Layer 2 of a small transformer language model trained on English Wikipedia (13 layers, counted from 0, width 64).
In attention head 0, each number of a token's query or key is one row of weights dot the token's vector x. A token spreads its attention over itself and the tokens before it by the softmax of 0.177 times query dot key.
The model reads these tokens: " |" " BRA" " |" " Jo" "ão" " Marco" "s" " (" "on" " loan" " from" " Santa" " Cla" "ra" ")" " |" "\n" "|" " 90" " |" " GK" " |" " CP" "V" " |" " Dy" "lan" " Sil" "va" " |" "\n" "|"

Query weights of the head. A number n stands for (n - 500) times 0.0011.
q0: 310 536 699 385 394 459 752 499 411 446 489 477 388 366 360 338 421 432 345 550 323 607 590 519 484 497 672 681 436 540 631 492 377 557 784 498 478 351 429 248 424 380 366 613 509 470 546 678 631 768 625 524 602 520 479 550 610 431 514 442 519 538 510 524
q1: 231 539 410 392 532 376 395 639 540 611 442 504 553 489 384 359 522 336 424 579 451 278 555 288 554 556 695 401 638 387 337 475 479 391 704 482 156 244 383 461 814 612 595 469 375 470 642 752 496 477 618 676 578 469 759 284 246 622 758 645 558 446 455 263
q2: 662 681 610 367 343 662 648 739 377 299 347 415 547 543 659 689 719 546 519 456 264 600 251 500 274 499 416 406 699 539 707 536 623 672 390 407 606 438 678 363 551 510 448 501 465 291 628 269 354 438 487 372 495 720 538 693 630 400 198 347 367 386 433 331
q3: 576 395 475 665 353 533 453 582 531 572 557 425 828 567 523 347 431 815 615 605 557 616 723 312 406 463 313 562 479 467 166 421 734 120 519 887 399 463 720 479 617 424 515 371 710 515 528 507 367 497 431 537 401 502 647 569 485 569 513 697 523 551 493 529
q4: 416 451 451 521 724 547 579 443 639 456 366 398 571 620 373 776 467 470 377 519 461 174 544 600 405 427 597 636 488 553 415 719 497 519 458 576 405 592 462 513 474 510 464 513 376 500 547 481 497 504 537 437 537 666 425 394 235 482 571 414 525 647 548 431
q5: 386 467 538 626 572 367 492 655 506 417 489 468 426 540 485 248 532 562 705 675 610 690 425 353 397 360 448 531 598 265 702 339 486 568 307 463 464 623 777 300 459 657 595 611 687 490 470 365 486 432 593 628 467 465 510 582 474 506 311 616 620 229 649 593
q6: 494 407 440 494 398 419 524 619 614 646 729 609 636 562 395 411 440 540 570 591 433 439 636 673 412 153 514 590 702 428 488 497 518 408 483 530 479 375 432 677 335 328 397 471 516 574 372 799 617 653 459 464 481 502 456 526 489 507 490 644 364 544 399 489
q7: 655 604 173 938 834 711 421 504 467 474 401 334 644 411 263 736 259 627 763 400 459 103 609 888 290 467 342 393 592 486 306 550 601 315 496 897 484 350 639 481 575 426 660 370 472 654 363 414 206 342 446 606 465 531 318 415 347 712 728 647 504 544 365 418
q8: 347 398 553 220 353 449 692 373 645 720 607 758 447 300 625 254 577 362 496 443 555 701 391 534 745 514 568 350 350 273 381 404 654 450 511 534 397 371 411 448 495 526 423 479 565 352 401 643 578 965 566 656 730 402 546 528 690 551 713 613 642 388 437 445
q9: 562 702 288 824 772 44 130 654 576 913 487 611 882 730 514 795 379 587 596 642 818 135 635 481 593 417 242 693 576 370 460 457 356 311 323 723 351 734 654 766 714 517 283 521 382 352 520 279 250 321 467 669 407 643 398 329 194 636 472 713 446 388 581 391
q10: 370 235 592 480 378 414 698 343 653 472 515 556 421 564 645 439 694 641 522 324 517 531 393 463 510 582 423 427 491 381 638 415 597 346 475 467 589 557 440 397 458 447 681 638 438 263 271 370 737 586 600 468 687 608 570 539 570 422 247 562 213 589 510 493
q11: 765 521 372 773 830 361 270 574 387 262 458 309 891 604 629 617 474 521 742 749 593 87 528 549 468 329 352 508 358 618 468 539 530 263 341 523 747 591 491 395 558 476 572 431 409 632 614 236 259 237 392 372 746 843 384 182 277 649 315 544 532 615 479 437
q12: 114 512 348 674 363 437 617 527 424 724 470 436 503 650 167 372 314 688 411 527 652 382 671 658 522 375 565 582 547 553 410 480 524 481 650 704 392 351 378 435 388 474 657 603 476 703 339 585 388 476 665 538 541 457 460 483 443 510 605 752 214 548 525 477
q13: 579 420 393 417 383 624 542 602 517 394 412 463 395 693 550 274 537 581 478 562 437 596 426 494 470 627 480 660 445 480 470 450 512 524 545 622 453 536 539 399 660 551 393 560 580 451 593 611 459 475 525 348 601 391 571 370 719 417 503 613 546 459 692 419
q14: 617 474 491 393 553 445 751 584 270 63 305 379 535 651 618 411 707 207 784 394 442 601 361 94 500 544 581 335 305 697 660 699 282 489 399 326 550 815 561 599 464 408 392 502 323 400 867 334 668 674 638 636 479 570 358 441 669 478 136 464 548 479 282 523
q15: 408 384 536 404 293 509 636 277 634 621 598 444 397 456 558 221 484 378 559 342 424 649 458 148 674 632 796 490 523 519 408 394 578 390 716 595 227 157 466 578 340 546 418 485 770 644 649 554 778 641 535 660 616 564 481 569 444 421 604 537 365 547 385 321
q16: 344 252 606 385 398 393 429 318 442 587 654 608 368 461 562 310 677 285 469 229 523 494 644 805 664 556 570 767 426 271 633 424 457 578 728 605 324 352 368 581 427 365 558 545 490 529 524 700 673 732 651 616 347 687 549 622 751 358 600 491 454 538 604 316
q17: 339 445 601 410 438 561 457 229 513 618 568 464 539 416 486 317 638 379 534 660 529 407 505 807 441 468 562 565 439 475 478 371 721 472 733 514 524 122 520 310 589 430 538 511 424 492 333 700 437 608 509 558 758 681 514 538 494 544 577 508 719 600 745 380
q18: 526 255 475 568 308 719 624 537 425 599 670 392 479 354 490 297 358 610 622 376 746 741 599 313 633 486 624 275 419 564 570 473 551 327 498 463 313 193 497 456 350 288 761 297 515 495 408 598 473 428 673 559 625 442 755 518 765 580 571 632 339 290 345 380
q19: 627 587 743 504 530 348 510 409 170 433 504 191 367 519 535 514 472 550 444 298 521 573 572 366 489 579 535 583 392 561 742 652 367 578 479 431 389 655 594 476 333 481 501 503 333 661 711 363 495 390 415 584 289 191 464 563 652 651 623 461 568 395 494 557
q20: 193 326 588 717 434 520 405 513 439 584 302 573 579 618 426 552 305 575 571 527 567 485 648 616 565 405 413 438 635 590 507 490 578 669 548 569 294 470 489 411 458 465 632 476 539 665 338 542 456 468 750 556 465 314 337 463 502 496 521 542 556 741 610 518
q21: 392 688 374 228 714 258 607 510 511 667 608 736 577 638 526 545 502 247 504 287 589 605 267 610 802 407 446 605 450 254 521 430 345 517 656 478 571 493 483 603 574 700 174 609 337 211 463 461 645 736 322 513 704 572 491 419 584 696 533 404 556 451 548 517
q22: 636 326 584 610 619 565 604 438 405 514 446 460 441 412 381 579 288 634 541 324 447 439 433 522 625 508 432 510 463 242 309 468 485 607 396 467 316 636 444 441 570 408 711 491 399 450 457 454 571 490 259 488 484 508 541 553 704 627 351 496 391 710 618 552
q23: 484 374 718 376 491 406 532 518 474 623 494 393 490 463 582 238 586 332 530 670 393 484 520 610 575 461 347 435 432 300 428 463 534 397 707 501 404 376 404 153 513 506 491 639 549 291 621 572 563 814 646 597 419 528 465 435 640 572 576 579 507 713 546 320
q24: 257 432 642 204 317 639 529 406 653 430 706 679 295 402 392 355 597 346 364 340 709 551 442 631 439 663 297 526 483 569 633 621 473 661 599 494 487 322 404 489 364 491 451 164 690 420 564 666 666 593 617 557 526 657 535 619 643 484 438 408 770 513 493 387
q25: 326 621 210 517 759 393 409 542 485 461 435 483 780 838 510 595 458 494 386 716 426 196 565 624 565 527 408 464 523 510 587 520 354 378 164 683 397 649 678 440 547 650 581 600 328 355 626 326 193 378 544 593 446 443 344 245 430 579 382 556 537 431 650 328
q26: 531 513 413 202 285 551 618 600 602 602 478 558 609 573 371 434 457 506 558 688 527 261 378 404 573 330 753 537 611 579 535 578 474 543 602 433 547 509 244 689 454 441 417 412 349 359 515 643 539 629 546 503 508 580 579 353 430 531 431 533 484 653 279 369
q27: 278 469 311 597 791 500 441 441 622 593 610 425 424 663 252 499 502 476 490 471 620 279 508 646 615 500 532 421 537 497 591 461 549 466 355 660 379 568 521 492 623 664 452 622 446 441 566 442 405 523 519 559 672 302 307 331 345 613 415 746 443 383 420 398
q28: 746 410 354 677 645 222 392 624 537 457 605 582 520 550 386 489 310 533 623 645 471 463 391 606 442 352 264 379 552 281 519 715 472 499 295 356 733 765 713 848 567 462 552 305 774 626 444 471 235 159 267 418 478 655 399 603 660 522 520 500 539 563 405 659
q29: 529 581 534 525 568 529 461 718 574 446 379 535 389 575 455 663 379 656 280 328 679 337 513 551 754 350 621 557 732 479 267 480 514 715 327 657 334 575 392 514 521 580 375 321 531 559 505 556 373 541 512 401 381 392 446 398 523 528 709 590 342 467 477 345
q30: 926 480 626 547 413 526 636 600 540 334 518 617 337 394 537 685 440 327 457 506 404 731 279 296 505 513 389 553 519 259 680 531 298 881 361 188 646 703 691 593 674 657 496 481 589 363 530 269 765 378 515 433 578 499 688 626 564 512 266 310 516 295 455 843
q31: 364 548 221 385 348 589 399 604 498 725 387 715 662 543 446 328 360 360 282 629 716 292 425 486 439 269 497 417 430 541 337 282 555 704 619 579 581 376 530 649 617 771 513 594 389 689 450 594 457 703 611 609 497 464 374 360 159 498 614 510 794 546 589 700

Key weights of the head. A number n stands for (n - 500) times 0.00088.
k0: 577 439 468 268 279 669 560 497 469 495 589 688 386 531 708 310 715 387 399 409 533 465 324 486 430 594 286 292 522 455 608 513 422 524 357 442 364 544 421 546 589 498 646 305 445 428 484 470 627 392 209 393 404 333 712 722 569 483 451 473 567 314 521 599
k1: 544 200 551 226 206 551 560 261 440 668 625 647 243 451 270 120 391 325 499 409 800 398 374 824 615 448 550 473 553 440 618 685 513 729 930 722 531 579 342 512 382 170 385 412 673 649 311 598 612 648 513 650 565 284 276 922 630 397 395 675 561 689 471 603
k2: 508 468 392 866 939 258 381 318 528 631 375 352 559 518 515 646 325 681 525 449 546 639 354 581 461 507 570 359 89 402 307 456 549 494 210 451 593 695 331 649 436 666 584 395 511 665 345 350 589 386 480 493 600 359 418 153 265 538 718 450 484 353 477 607
k3: 450 366 499 539 706 292 279 284 568 424 743 457 463 509 353 478 688 137 652 619 457 295 424 693 554 473 670 646 588 508 805 553 523 732 457 410 356 366 437 480 480 585 550 615 252 479 542 598 616 352 434 492 543 708 399 453 506 644 502 487 429 480 574 420
k4: 488 634 406 474 348 392 439 587 484 707 521 409 505 360 580 218 418 533 483 595 543 732 554 586 655 471 480 458 567 465 270 431 435 267 540 401 443 356 445 484 610 490 445 504 894 537 597 745 513 621 663 674 570 488 637 450 408 482 570 607 454 280 248 434
k5: 552 442 626 722 420 490 377 473 433 446 551 385 458 404 654 737 631 499 533 415 588 408 735 577 211 558 449 557 585 757 300 619 689 375 521 534 485 488 484 522 573 401 494 502 391 809 671 585 623 326 442 388 339 585 650 620 356 550 759 407 442 750 605 424
k6: 504 484 498 506 518 413 348 324 469 453 387 503 336 615 288 462 393 387 442 446 497 438 354 322 470 725 332 658 537 449 399 624 287 543 726 632 432 596 559 444 742 532 727 467 506 466 622 458 465 289 483 720 515 659 483 460 496 465 489 423 627 496 483 472
k7: 284 251 517 346 696 260 54 334 584 779 795 619 690 606 458 223 508 627 247 775 642 358 484 650 580 588 687 798 549 374 456 325 730 532 648 644 148 384 336 507 596 501 447 408 519 297 512 897 536 593 480 680 646 483 434 628 406 479 596 750 466 649 565 299
k8: 556 327 673 389 271 585 475 503 375 440 721 525 252 510 504 524 686 507 543 390 625 427 450 288 514 698 372 733 785 658 671 874 398 688 741 419 615 581 455 358 464 223 374 529 563 621 352 438 686 341 452 277 531 601 782 877 671 288 478 363 510 468 654 635
k9: 129 365 434 371 598 630 453 539 470 570 400 155 315 347 285 41 348 459 304 414 437 266 505 889 628 378 827 760 441 550 209 518 716 530 780 786 176 23 422 395 514 586 792 392 596 666 554 920 273 790 718 738 739 565 576 348 339 602 829 600 393 692 388 24
k10: 624 571 392 567 557 388 408 478 363 477 529 635 571 462 394 799 445 451 650 650 474 652 528 576 469 398 325 466 728 301 576 338 418 525 325 338 565 607 715 695 679 593 459 418 427 658 419 396 356 263 519 430 375 234 447 518 697 542 504 541 694 359 543 679
k11: 373 392 404 636 800 485 519 328 669 812 579 513 476 498 305 363 213 777 438 343 538 353 736 672 710 618 837 858 620 301 301 227 524 526 676 765 56 432 456 883 551 743 271 367 323 323 533 939 622 769 423 796 419 435 519 366 404 446 621 893 363 556 309 433
k12: 630 406 616 136 478 682 332 279 472 554 619 584 307 427 637 235 629 207 483 521 651 411 384 546 539 599 744 518 552 712 587 548 442 590 661 619 391 349 403 405 539 477 362 319 493 415 774 608 512 661 433 635 589 510 561 663 484 684 500 507 734 442 548 208
k13: 427 489 465 464 582 456 356 241 450 647 637 483 387 388 407 583 614 457 538 292 741 775 553 353 553 542 651 334 472 578 684 436 603 554 551 478 573 457 639 741 396 427 562 590 346 489 716 346 447 483 394 455 504 369 475 543 605 417 500 554 552 350 287 571
k14: 571 460 497 775 499 514 291 433 504 672 516 373 406 497 659 608 290 791 407 388 449 767 449 587 466 498 436 488 311 255 455 463 702 533 539 583 787 381 720 616 736 662 843 526 725 484 259 511 292 173 361 463 578 453 314 485 542 228 665 579 488 359 615 726
k15: 297 387 542 220 196 442 487 565 245 622 671 670 657 519 617 569 767 354 526 597 592 645 395 646 473 553 263 357 509 576 622 842 401 536 540 322 582 684 597 282 578 220 498 627 471 349 393 536 199 541 688 374 458 361 550 863 628 466 317 392 772 310 531 643
k16: 535 598 386 348 379 645 591 540 386 398 629 582 479 518 396 521 585 481 782 628 498 355 439 312 348 474 205 157 694 653 497 783 377 488 734 290 611 748 473 435 731 233 424 578 448 531 430 462 459 380 318 415 828 381 496 595 626 572 493 592 580 415 463 710
k17: 499 616 427 233 322 353 370 532 371 589 594 804 345 644 612 515 546 402 397 348 760 596 349 337 572 484 313 593 667 689 598 654 268 479 611 411 344 653 449 571 524 292 429 529 477 492 527 351 664 503 596 606 338 223 595 687 467 377 371 570 335 373 427 640
k18: 420 473 584 246 583 379 230 443 625 415 643 623 219 737 717 666 848 379 351 663 430 293 519 546 183 513 273 823 526 515 542 578 565 583 379 496 564 776 516 539 622 623 247 655 546 378 496 624 618 478 252 425 254 543 411 553 437 611 613 301 561 507 807 563
k19: 296 489 518 685 613 585 390 488 502 406 443 639 618 549 743 530 599 564 489 452 696 599 672 711 48 395 375 381 547 560 510 434 840 476 336 650 776 491 662 448 439 539 565 392 747 494 353 522 295 448 592 442 401 557 392 509 410 440 428 370 555 456 606 347
k20: 582 468 415 299 522 541 266 491 654 625 797 587 410 425 479 495 580 482 313 279 512 561 341 494 383 435 533 594 542 280 477 396 441 291 624 728 648 443 507 491 431 279 658 598 531 273 564 603 545 472 471 571 421 382 536 580 290 528 464 534 309 291 478 377
k21: 630 390 633 579 324 763 535 585 406 347 352 464 411 300 720 307 629 467 431 506 421 438 510 432 481 556 501 695 309 534 444 729 619 482 486 481 314 581 656 399 484 383 795 472 799 721 581 392 342 430 714 512 517 199 584 598 462 158 461 566 624 513 532 494
k22: 252 842 516 540 468 679 543 547 756 322 585 436 640 454 623 439 650 376 447 742 573 403 602 415 230 473 699 345 505 564 646 544 395 316 462 465 561 412 377 585 513 699 259 612 410 426 473 669 574 406 502 536 476 557 598 178 416 502 691 416 611 418 455 560
k23: 331 508 418 315 227 532 513 447 677 662 652 872 379 445 544 560 575 451 244 352 672 519 439 307 684 457 592 450 610 686 539 541 537 566 636 487 463 529 510 624 476 398 367 426 574 471 384 582 711 572 580 466 480 399 527 608 372 419 421 381 574 389 670 519
k24: 547 449 630 441 313 516 627 365 219 482 494 640 206 493 772 560 661 640 591 575 245 509 516 458 750 470 359 438 640 491 563 477 388 532 525 214 339 758 458 426 617 324 392 807 349 396 385 366 782 303 451 386 475 345 588 408 730 386 451 409 259 480 665 588
k25: 412 628 506 536 554 481 450 514 559 633 432 297 493 325 346 251 260 378 547 217 516 509 569 472 564 456 554 720 414 402 252 713 519 365 878 545 486 134 436 647 361 492 400 378 632 624 620 682 610 574 451 596 567 698 414 538 332 669 658 548 483 476 133 305
k26: 407 437 552 669 577 496 690 400 372 642 442 483 292 385 318 360 434 402 449 392 530 744 465 606 662 581 383 520 589 410 528 626 335 475 668 514 549 592 482 165 493 467 404 620 750 726 347 361 473 750 331 523 615 269 450 749 479 535 412 558 531 386 528 677
k27: 273 343 557 445 317 519 432 206 460 634 604 765 378 316 604 341 457 448 611 477 538 471 655 717 538 554 259 687 652 526 263 396 503 321 846 633 322 331 572 495 551 294 379 486 561 543 394 625 604 583 540 541 425 595 537 613 584 493 629 540 676 757 619 446
k28: 458 656 733 639 627 595 428 418 404 508 272 284 659 691 526 723 309 848 206 381 770 458 548 394 567 715 737 976 384 867 490 404 705 573 580 858 444 361 487 401 484 799 528 542 196 465 502 433 495 421 711 543 576 644 372 292 295 382 378 523 353 488 479 273
k29: 613 394 464 603 387 565 220 461 457 719 536 362 611 385 377 393 491 468 775 688 328 286 602 557 283 602 479 582 501 379 411 510 606 405 653 700 484 182 560 566 613 412 542 610 512 503 494 579 515 535 455 571 597 615 526 594 421 398 517 444 778 499 615 569
k30: 474 770 533 833 573 696 787 482 454 121 388 382 564 368 452 765 351 799 620 525 495 579 645 672 536 542 474 384 372 641 386 469 694 508 191 444 697 630 225 708 514 723 582 386 431 634 364 619 331 217 440 318 307 524 661 239 739 430 605 481 564 661 452 386
k31: 625 578 646 481 459 600 614 515 365 515 615 335 230 525 279 192 502 579 588 449 386 495 620 461 757 735 598 684 714 405 496 867 402 474 977 635 346 521 363 144 507 193 346 455 624 429 619 536 524 549 329 447 614 533 650 682 622 426 574 673 213 572 194 334

The vector x that enters this layer's attention at each token. A number n stands for (n - 500) times 0.015.
0 " |": 462 611 563 712 611 508 572 426 556 388 381 325 613 456 554 648 433 573 450 480 457 571 567 520 370 499 614 478 382 467 574 335 687 502 197 431 578 424 497 668 457 852 541 470 390 513 456 599 506 459 501 446 469 609 508 182 501 448 546 443 508 537 428 498
1 " BRA": 502 537 535 674 636 480 588 444 534 337 386 392 680 458 553 669 422 693 448 477 484 555 646 443 382 439 540 497 356 422 595 326 685 512 198 504 608 446 396 583 465 853 521 486 447 522 488 620 580 418 489 514 476 530 518 214 540 429 557 437 475 532 454 454
2 " |": 449 579 638 742 590 531 544 436 584 353 403 333 624 519 575 630 434 643 445 434 500 586 598 485 415 423 608 512 317 442 576 331 636 487 204 475 556 458 519 637 451 808 535 449 424 533 409 587 489 438 464 452 511 596 531 192 524 483 544 429 495 510 442 486
3 " Jo": 438 564 600 692 678 494 565 475 554 443 412 419 687 438 556 560 405 612 504 490 506 514 648 429 380 512 590 546 341 444 538 346 696 521 257 462 626 462 432 606 464 823 587 487 507 558 439 605 537 390 460 376 426 503 505 86 569 476 496 401 440 512 467 429
4 "ão": 453 545 504 675 680 521 543 472 564 387 395 347 680 456 532 632 454 651 484 482 498 580 676 447 451 469 536 529 309 446 582 336 657 562 165 465 587 429 439 576 439 812 505 454 490 504 438 559 514 432 424 567 456 558 561 117 554 418 545 440 443 534 511 501
5 " Marco": 461 565 518 659 700 506 534 451 587 412 393 356 679 422 564 596 438 619 462 530 499 582 719 439 395 500 577 540 345 456 557 349 686 518 210 468 600 459 363 570 480 839 540 421 466 503 447 531 551 384 476 512 445 560 475 153 579 432 531 457 440 515 480 510
6 "s": 439 545 609 690 637 531 573 535 527 416 439 289 656 465 523 652 463 674 482 473 533 548 607 483 431 491 527 498 301 427 589 317 639 451 201 491 530 476 467 664 377 849 515 453 472 500 427 575 545 382 445 504 534 556 496 173 487 389 552 454 494 552 505 476
7 " (": 465 557 651 701 592 440 521 454 524 358 446 320 586 484 533 664 456 619 484 520 511 604 570 522 426 512 624 481 301 449 501 370 650 457 241 547 572 454 550 633 427 889 532 465 372 495 389 602 483 465 468 437 474 573 528 141 505 478 518 479 474 543 431 513
8 "on": 442 543 583 711 643 498 579 541 542 413 476 343 662 448 538 625 412 645 460 486 501 576 645 490 437 503 577 489 327 470 577 314 669 507 169 548 579 439 451 590 437 838 519 464 440 491 452 535 533 356 420 560 505 542 490 134 502 447 529 372 447 548 476 492
9 " loan": 480 525 604 763 655 498 553 468 563 315 473 295 684 509 527 659 393 584 462 568 532 644 621 462 365 464 590 501 392 479 432 349 619 480 245 512 576 474 440 654 421 830 540 482 425 398 428 612 518 409 485 481 497 522 463 235 524 490 561 409 419 484 572 416
10 " from": 508 541 600 734 639 472 541 469 556 347 449 342 645 505 555 607 357 629 521 441 493 581 549 491 351 557 594 469 336 480 580 333 677 440 194 520 533 434 517 635 469 832 472 492 459 475 398 635 497 390 551 481 490 527 495 165 511 459 554 448 433 583 478 499
11 " Santa": 451 505 499 694 707 495 587 478 569 446 393 373 697 426 528 590 486 679 484 472 522 534 621 455 412 505 546 572 333 497 551 363 655 549 251 406 583 390 466 583 466 866 501 447 521 527 434 569 521 371 431 552 414 516 526 56 558 433 509 466 449 533 498 458
12 " Cla": 427 548 552 694 655 507 530 505 564 426 378 327 706 401 543 565 437 590 526 467 491 500 648 484 429 534 609 562 344 467 555 296 710 506 327 463 600 519 470 618 415 851 560 401 494 508 403 556 548 386 480 440 435 523 498 70 547 461 535 471 433 461 508 500
13 "ra": 465 541 566 721 677 548 541 495 524 428 390 428 684 479 510 593 370 621 492 506 494 557 667 447 410 511 595 504 299 450 543 283 654 506 183 558 582 480 394 585 422 836 523 508 482 507 467 574 577 354 441 514 471 567 490 172 536 465 535 395 464 502 487 439
14 ")": 445 525 565 726 575 530 541 461 568 339 403 296 670 474 577 602 442 601 461 487 530 587 604 517 471 516 591 523 362 430 624 365 664 479 151 604 531 469 510 662 441 805 523 487 406 478 380 589 482 447 433 503 520 554 487 136 440 406 544 479 501 527 441 506
15 " |": 444 570 631 756 621 518 535 436 591 351 404 324 631 527 571 607 426 630 451 435 494 574 595 490 419 426 616 525 322 440 565 325 630 479 219 496 524 453 534 647 457 822 542 444 420 532 417 586 480 435 470 472 515 598 528 178 504 502 531 454 493 516 433 476
16 "\n": 437 576 510 747 597 412 517 474 562 336 380 314 635 455 573 631 371 587 453 451 487 585 558 517 441 518 644 507 335 475 557 360 665 464 204 540 542 457 519 631 439 812 546 505 394 574 453 673 536 418 445 473 483 576 506 152 539 458 509 498 461 547 494 443
17 "|": 432 598 595 754 630 514 519 453 605 372 412 355 655 475 584 595 396 670 420 421 488 545 539 485 441 446 602 536 336 446 532 320 665 480 184 508 542 451 465 623 462 795 571 496 419 574 470 566 497 450 474 496 503 576 523 163 558 483 548 428 485 529 424 440
18 " 90": 446 569 635 773 630 419 556 482 560 378 393 359 661 419 514 632 481 635 494 454 511 579 523 520 448 450 604 552 404 482 554 317 684 458 236 594 538 465 385 620 419 855 598 447 473 421 500 583 474 388 461 433 481 508 526 133 453 444 537 427 504 541 468 473
19 " |": 446 572 628 766 634 518 528 437 587 357 398 321 627 529 567 608 415 633 448 430 498 571 594 495 426 423 617 529 324 443 558 331 631 482 226 506 521 453 533 648 454 822 540 436 421 533 420 581 473 434 482 478 517 598 524 171 500 503 536 456 490 517 431 466
20 " GK": 482 538 532 738 678 438 520 467 550 295 349 342 665 445 529 636 451 619 471 494 521 573 670 468 425 461 591 555 416 421 517 323 664 520 218 578 587 460 395 651 452 810 576 499 461 479 419 584 546 448 502 480 520 488 551 153 517 474 527 432 497 507 438 366
21 " |": 445 573 627 765 635 517 525 437 589 357 398 320 628 531 565 604 414 634 449 428 500 568 594 495 426 423 619 531 324 442 556 333 630 481 228 509 518 453 534 647 456 823 540 436 422 532 421 583 474 433 481 482 519 598 523 171 498 503 535 459 488 518 430 462
22 " CP": 445 556 557 701 769 491 527 472 558 377 405 347 645 367 492 608 436 674 440 558 480 603 600 472 442 454 574 547 387 457 551 367 636 453 232 607 604 430 382 637 482 864 544 437 409 520 476 519 524 429 499 509 442 492 557 161 527 423 537 453 463 535 501 420
23 "V": 472 508 542 751 695 484 490 467 538 371 351 344 708 404 488 643 436 662 430 540 556 550 595 466 423 483 576 528 384 474 601 282 581 463 259 556 544 455 423 616 466 843 584 432 479 465 432 584 546 496 471 455 499 572 475 144 547 421 603 410 473 549 473 473
24 " |": 443 573 626 765 640 517 523 439 590 359 398 316 630 530 564 600 412 633 448 431 499 564 594 495 429 422 621 532 325 441 554 334 631 482 230 514 513 453 534 645 458 826 541 435 425 529 424 585 471 433 481 485 521 597 521 168 495 503 536 461 487 519 429 459
25 " Dy": 452 542 546 683 765 504 515 513 541 377 415 382 672 434 520 551 392 616 438 545 554 564 649 464 407 545 600 584 352 483 515 335 698 457 292 517 564 413 412 646 490 816 553 477 441 523 411 540 583 382 534 439 450 539 450 119 548 506 523 377 431 517 476 443
26 "lan": 440 530 520 734 710 544 502 548 537 438 359 320 655 462 526 600 414 548 481 499 540 587 662 478 453 524 593 578 349 471 559 315 662 496 216 555 511 453 404 609 387 840 536 455 471 458 409 512 477 403 423 569 485 572 519 105 529 452 556 419 445 541 485 522
27 " Sil": 501 538 495 643 707 495 512 518 526 467 402 396 654 394 503 564 445 620 519 477 533 563 668 479 345 559 596 600 330 514 511 371 662 512 245 496 518 435 458 583 444 897 552 423 430 530 408 542 530 431 476 509 434 570 494 29 544 454 521 484 407 492 525 455
28 "va": 468 492 564 711 694 560 527 524 532 426 361 351 712 472 486 610 450 609 459 495 518 559 658 453 433 528 590 531 315 429 513 283 616 482 232 537 515 485 390 631 368 859 506 501 483 491 443 569 475 360 480 544 500 607 468 175 526 473 586 451 464 518 504 456
29 " |": 439 570 626 763 647 515 519 439 592 359 399 316 632 532 563 592 410 631 449 431 500 558 594 495 430 421 624 535 326 440 551 334 630 478 234 522 506 450 538 644 461 828 541 436 425 529 425 590 472 434 481 490 523 597 520 166 490 508 536 467 486 520 427 456
30 "\n": 432 575 502 753 616 406 502 477 562 342 379 306 634 459 562 616 358 587 452 447 492 569 556 525 450 514 654 518 339 474 544 368 666 462 216 562 525 452 522 628 444 813 544 504 397 573 462 681 530 420 452 491 488 576 500 145 525 466 513 512 455 550 491 423
31 "|": 427 597 587 761 655 513 504 454 608 379 410 349 654 479 578 577 382 669 417 417 493 529 538 491 451 441 611 547 341 447 519 329 665 479 197 532 524 446 466 620 468 800 571 495 423 572 478 570 488 451 482 515 508 575 516 155 544 490 551 440 481 533 417 421

Token 27 " Sil".
Which two tokens does it look at most, in order? 27 " Sil", 25 " Dy"

Token 22 " CP".
Which token does it look at most, and with what share of its attention? 22 " CP", with about 20%

Token 17 "|".
Which two tokens does it look at most, in order? 16 "\n", 17 "|"

Token 6 "s".
Which two tokens does it look at most, in order? 0 " |", 5 " Marco"

Token 21 " |".
To which token does it give the most attention? 20 " GK"

Token 24 " |".
Which token does it look at most, and with what share of its attention? 24 " |", with about 20%

Token 4 "ão".
Which token does it look at most, and with what share of its attention? 0 " |", with about 50%

Token 10 " from".
To which token does it give the most attention? 10 " from"

Token 29 " |".
Which token does it look at most, and with what share of its attention? 29 " |", with about 20%

Token 20 " GK".
Which two tokens does it look at most, in order? 20 " GK", 16 "\n"

Token 8 "on".
To which token does it give the most attention? 7 " ("

Token 25 " Dy".
Which token does it look at most, and with what share of its attention? 25 " Dy", with about 20%

Token 9 " loan".
Which token does it look at most, and with what share of its attention? 7 " (", with about 30%

Token 19 " |".
To which token does it give the most attention? 16 "\n"

Token 16 "\n".
To which token does it give the most attention? 16 "\n"

Token 18 " 90".
To which token does it give the most attention? 16 "\n"

Token 26 "lan".
To which token does it give the most attention? 25 " Dy"

Token 31 "|".
Which token does it look at most, and with what share of its attention? 30 "\n", with about 40%

Token 5 " Marco".
Which token does it look at most, and with what share of its attention? 0 " |", with about 40%

Token 30 "\n".
To which token does it give the most attention? 30 "\n"

Token 12 " Cla".
To which token does it give the most attention? 12 " Cla"

Token 14 ")".
To which token does it give the most attention? 12 " Cla"

Token 15 " |".
To which token does it give the most attention? 15 " |"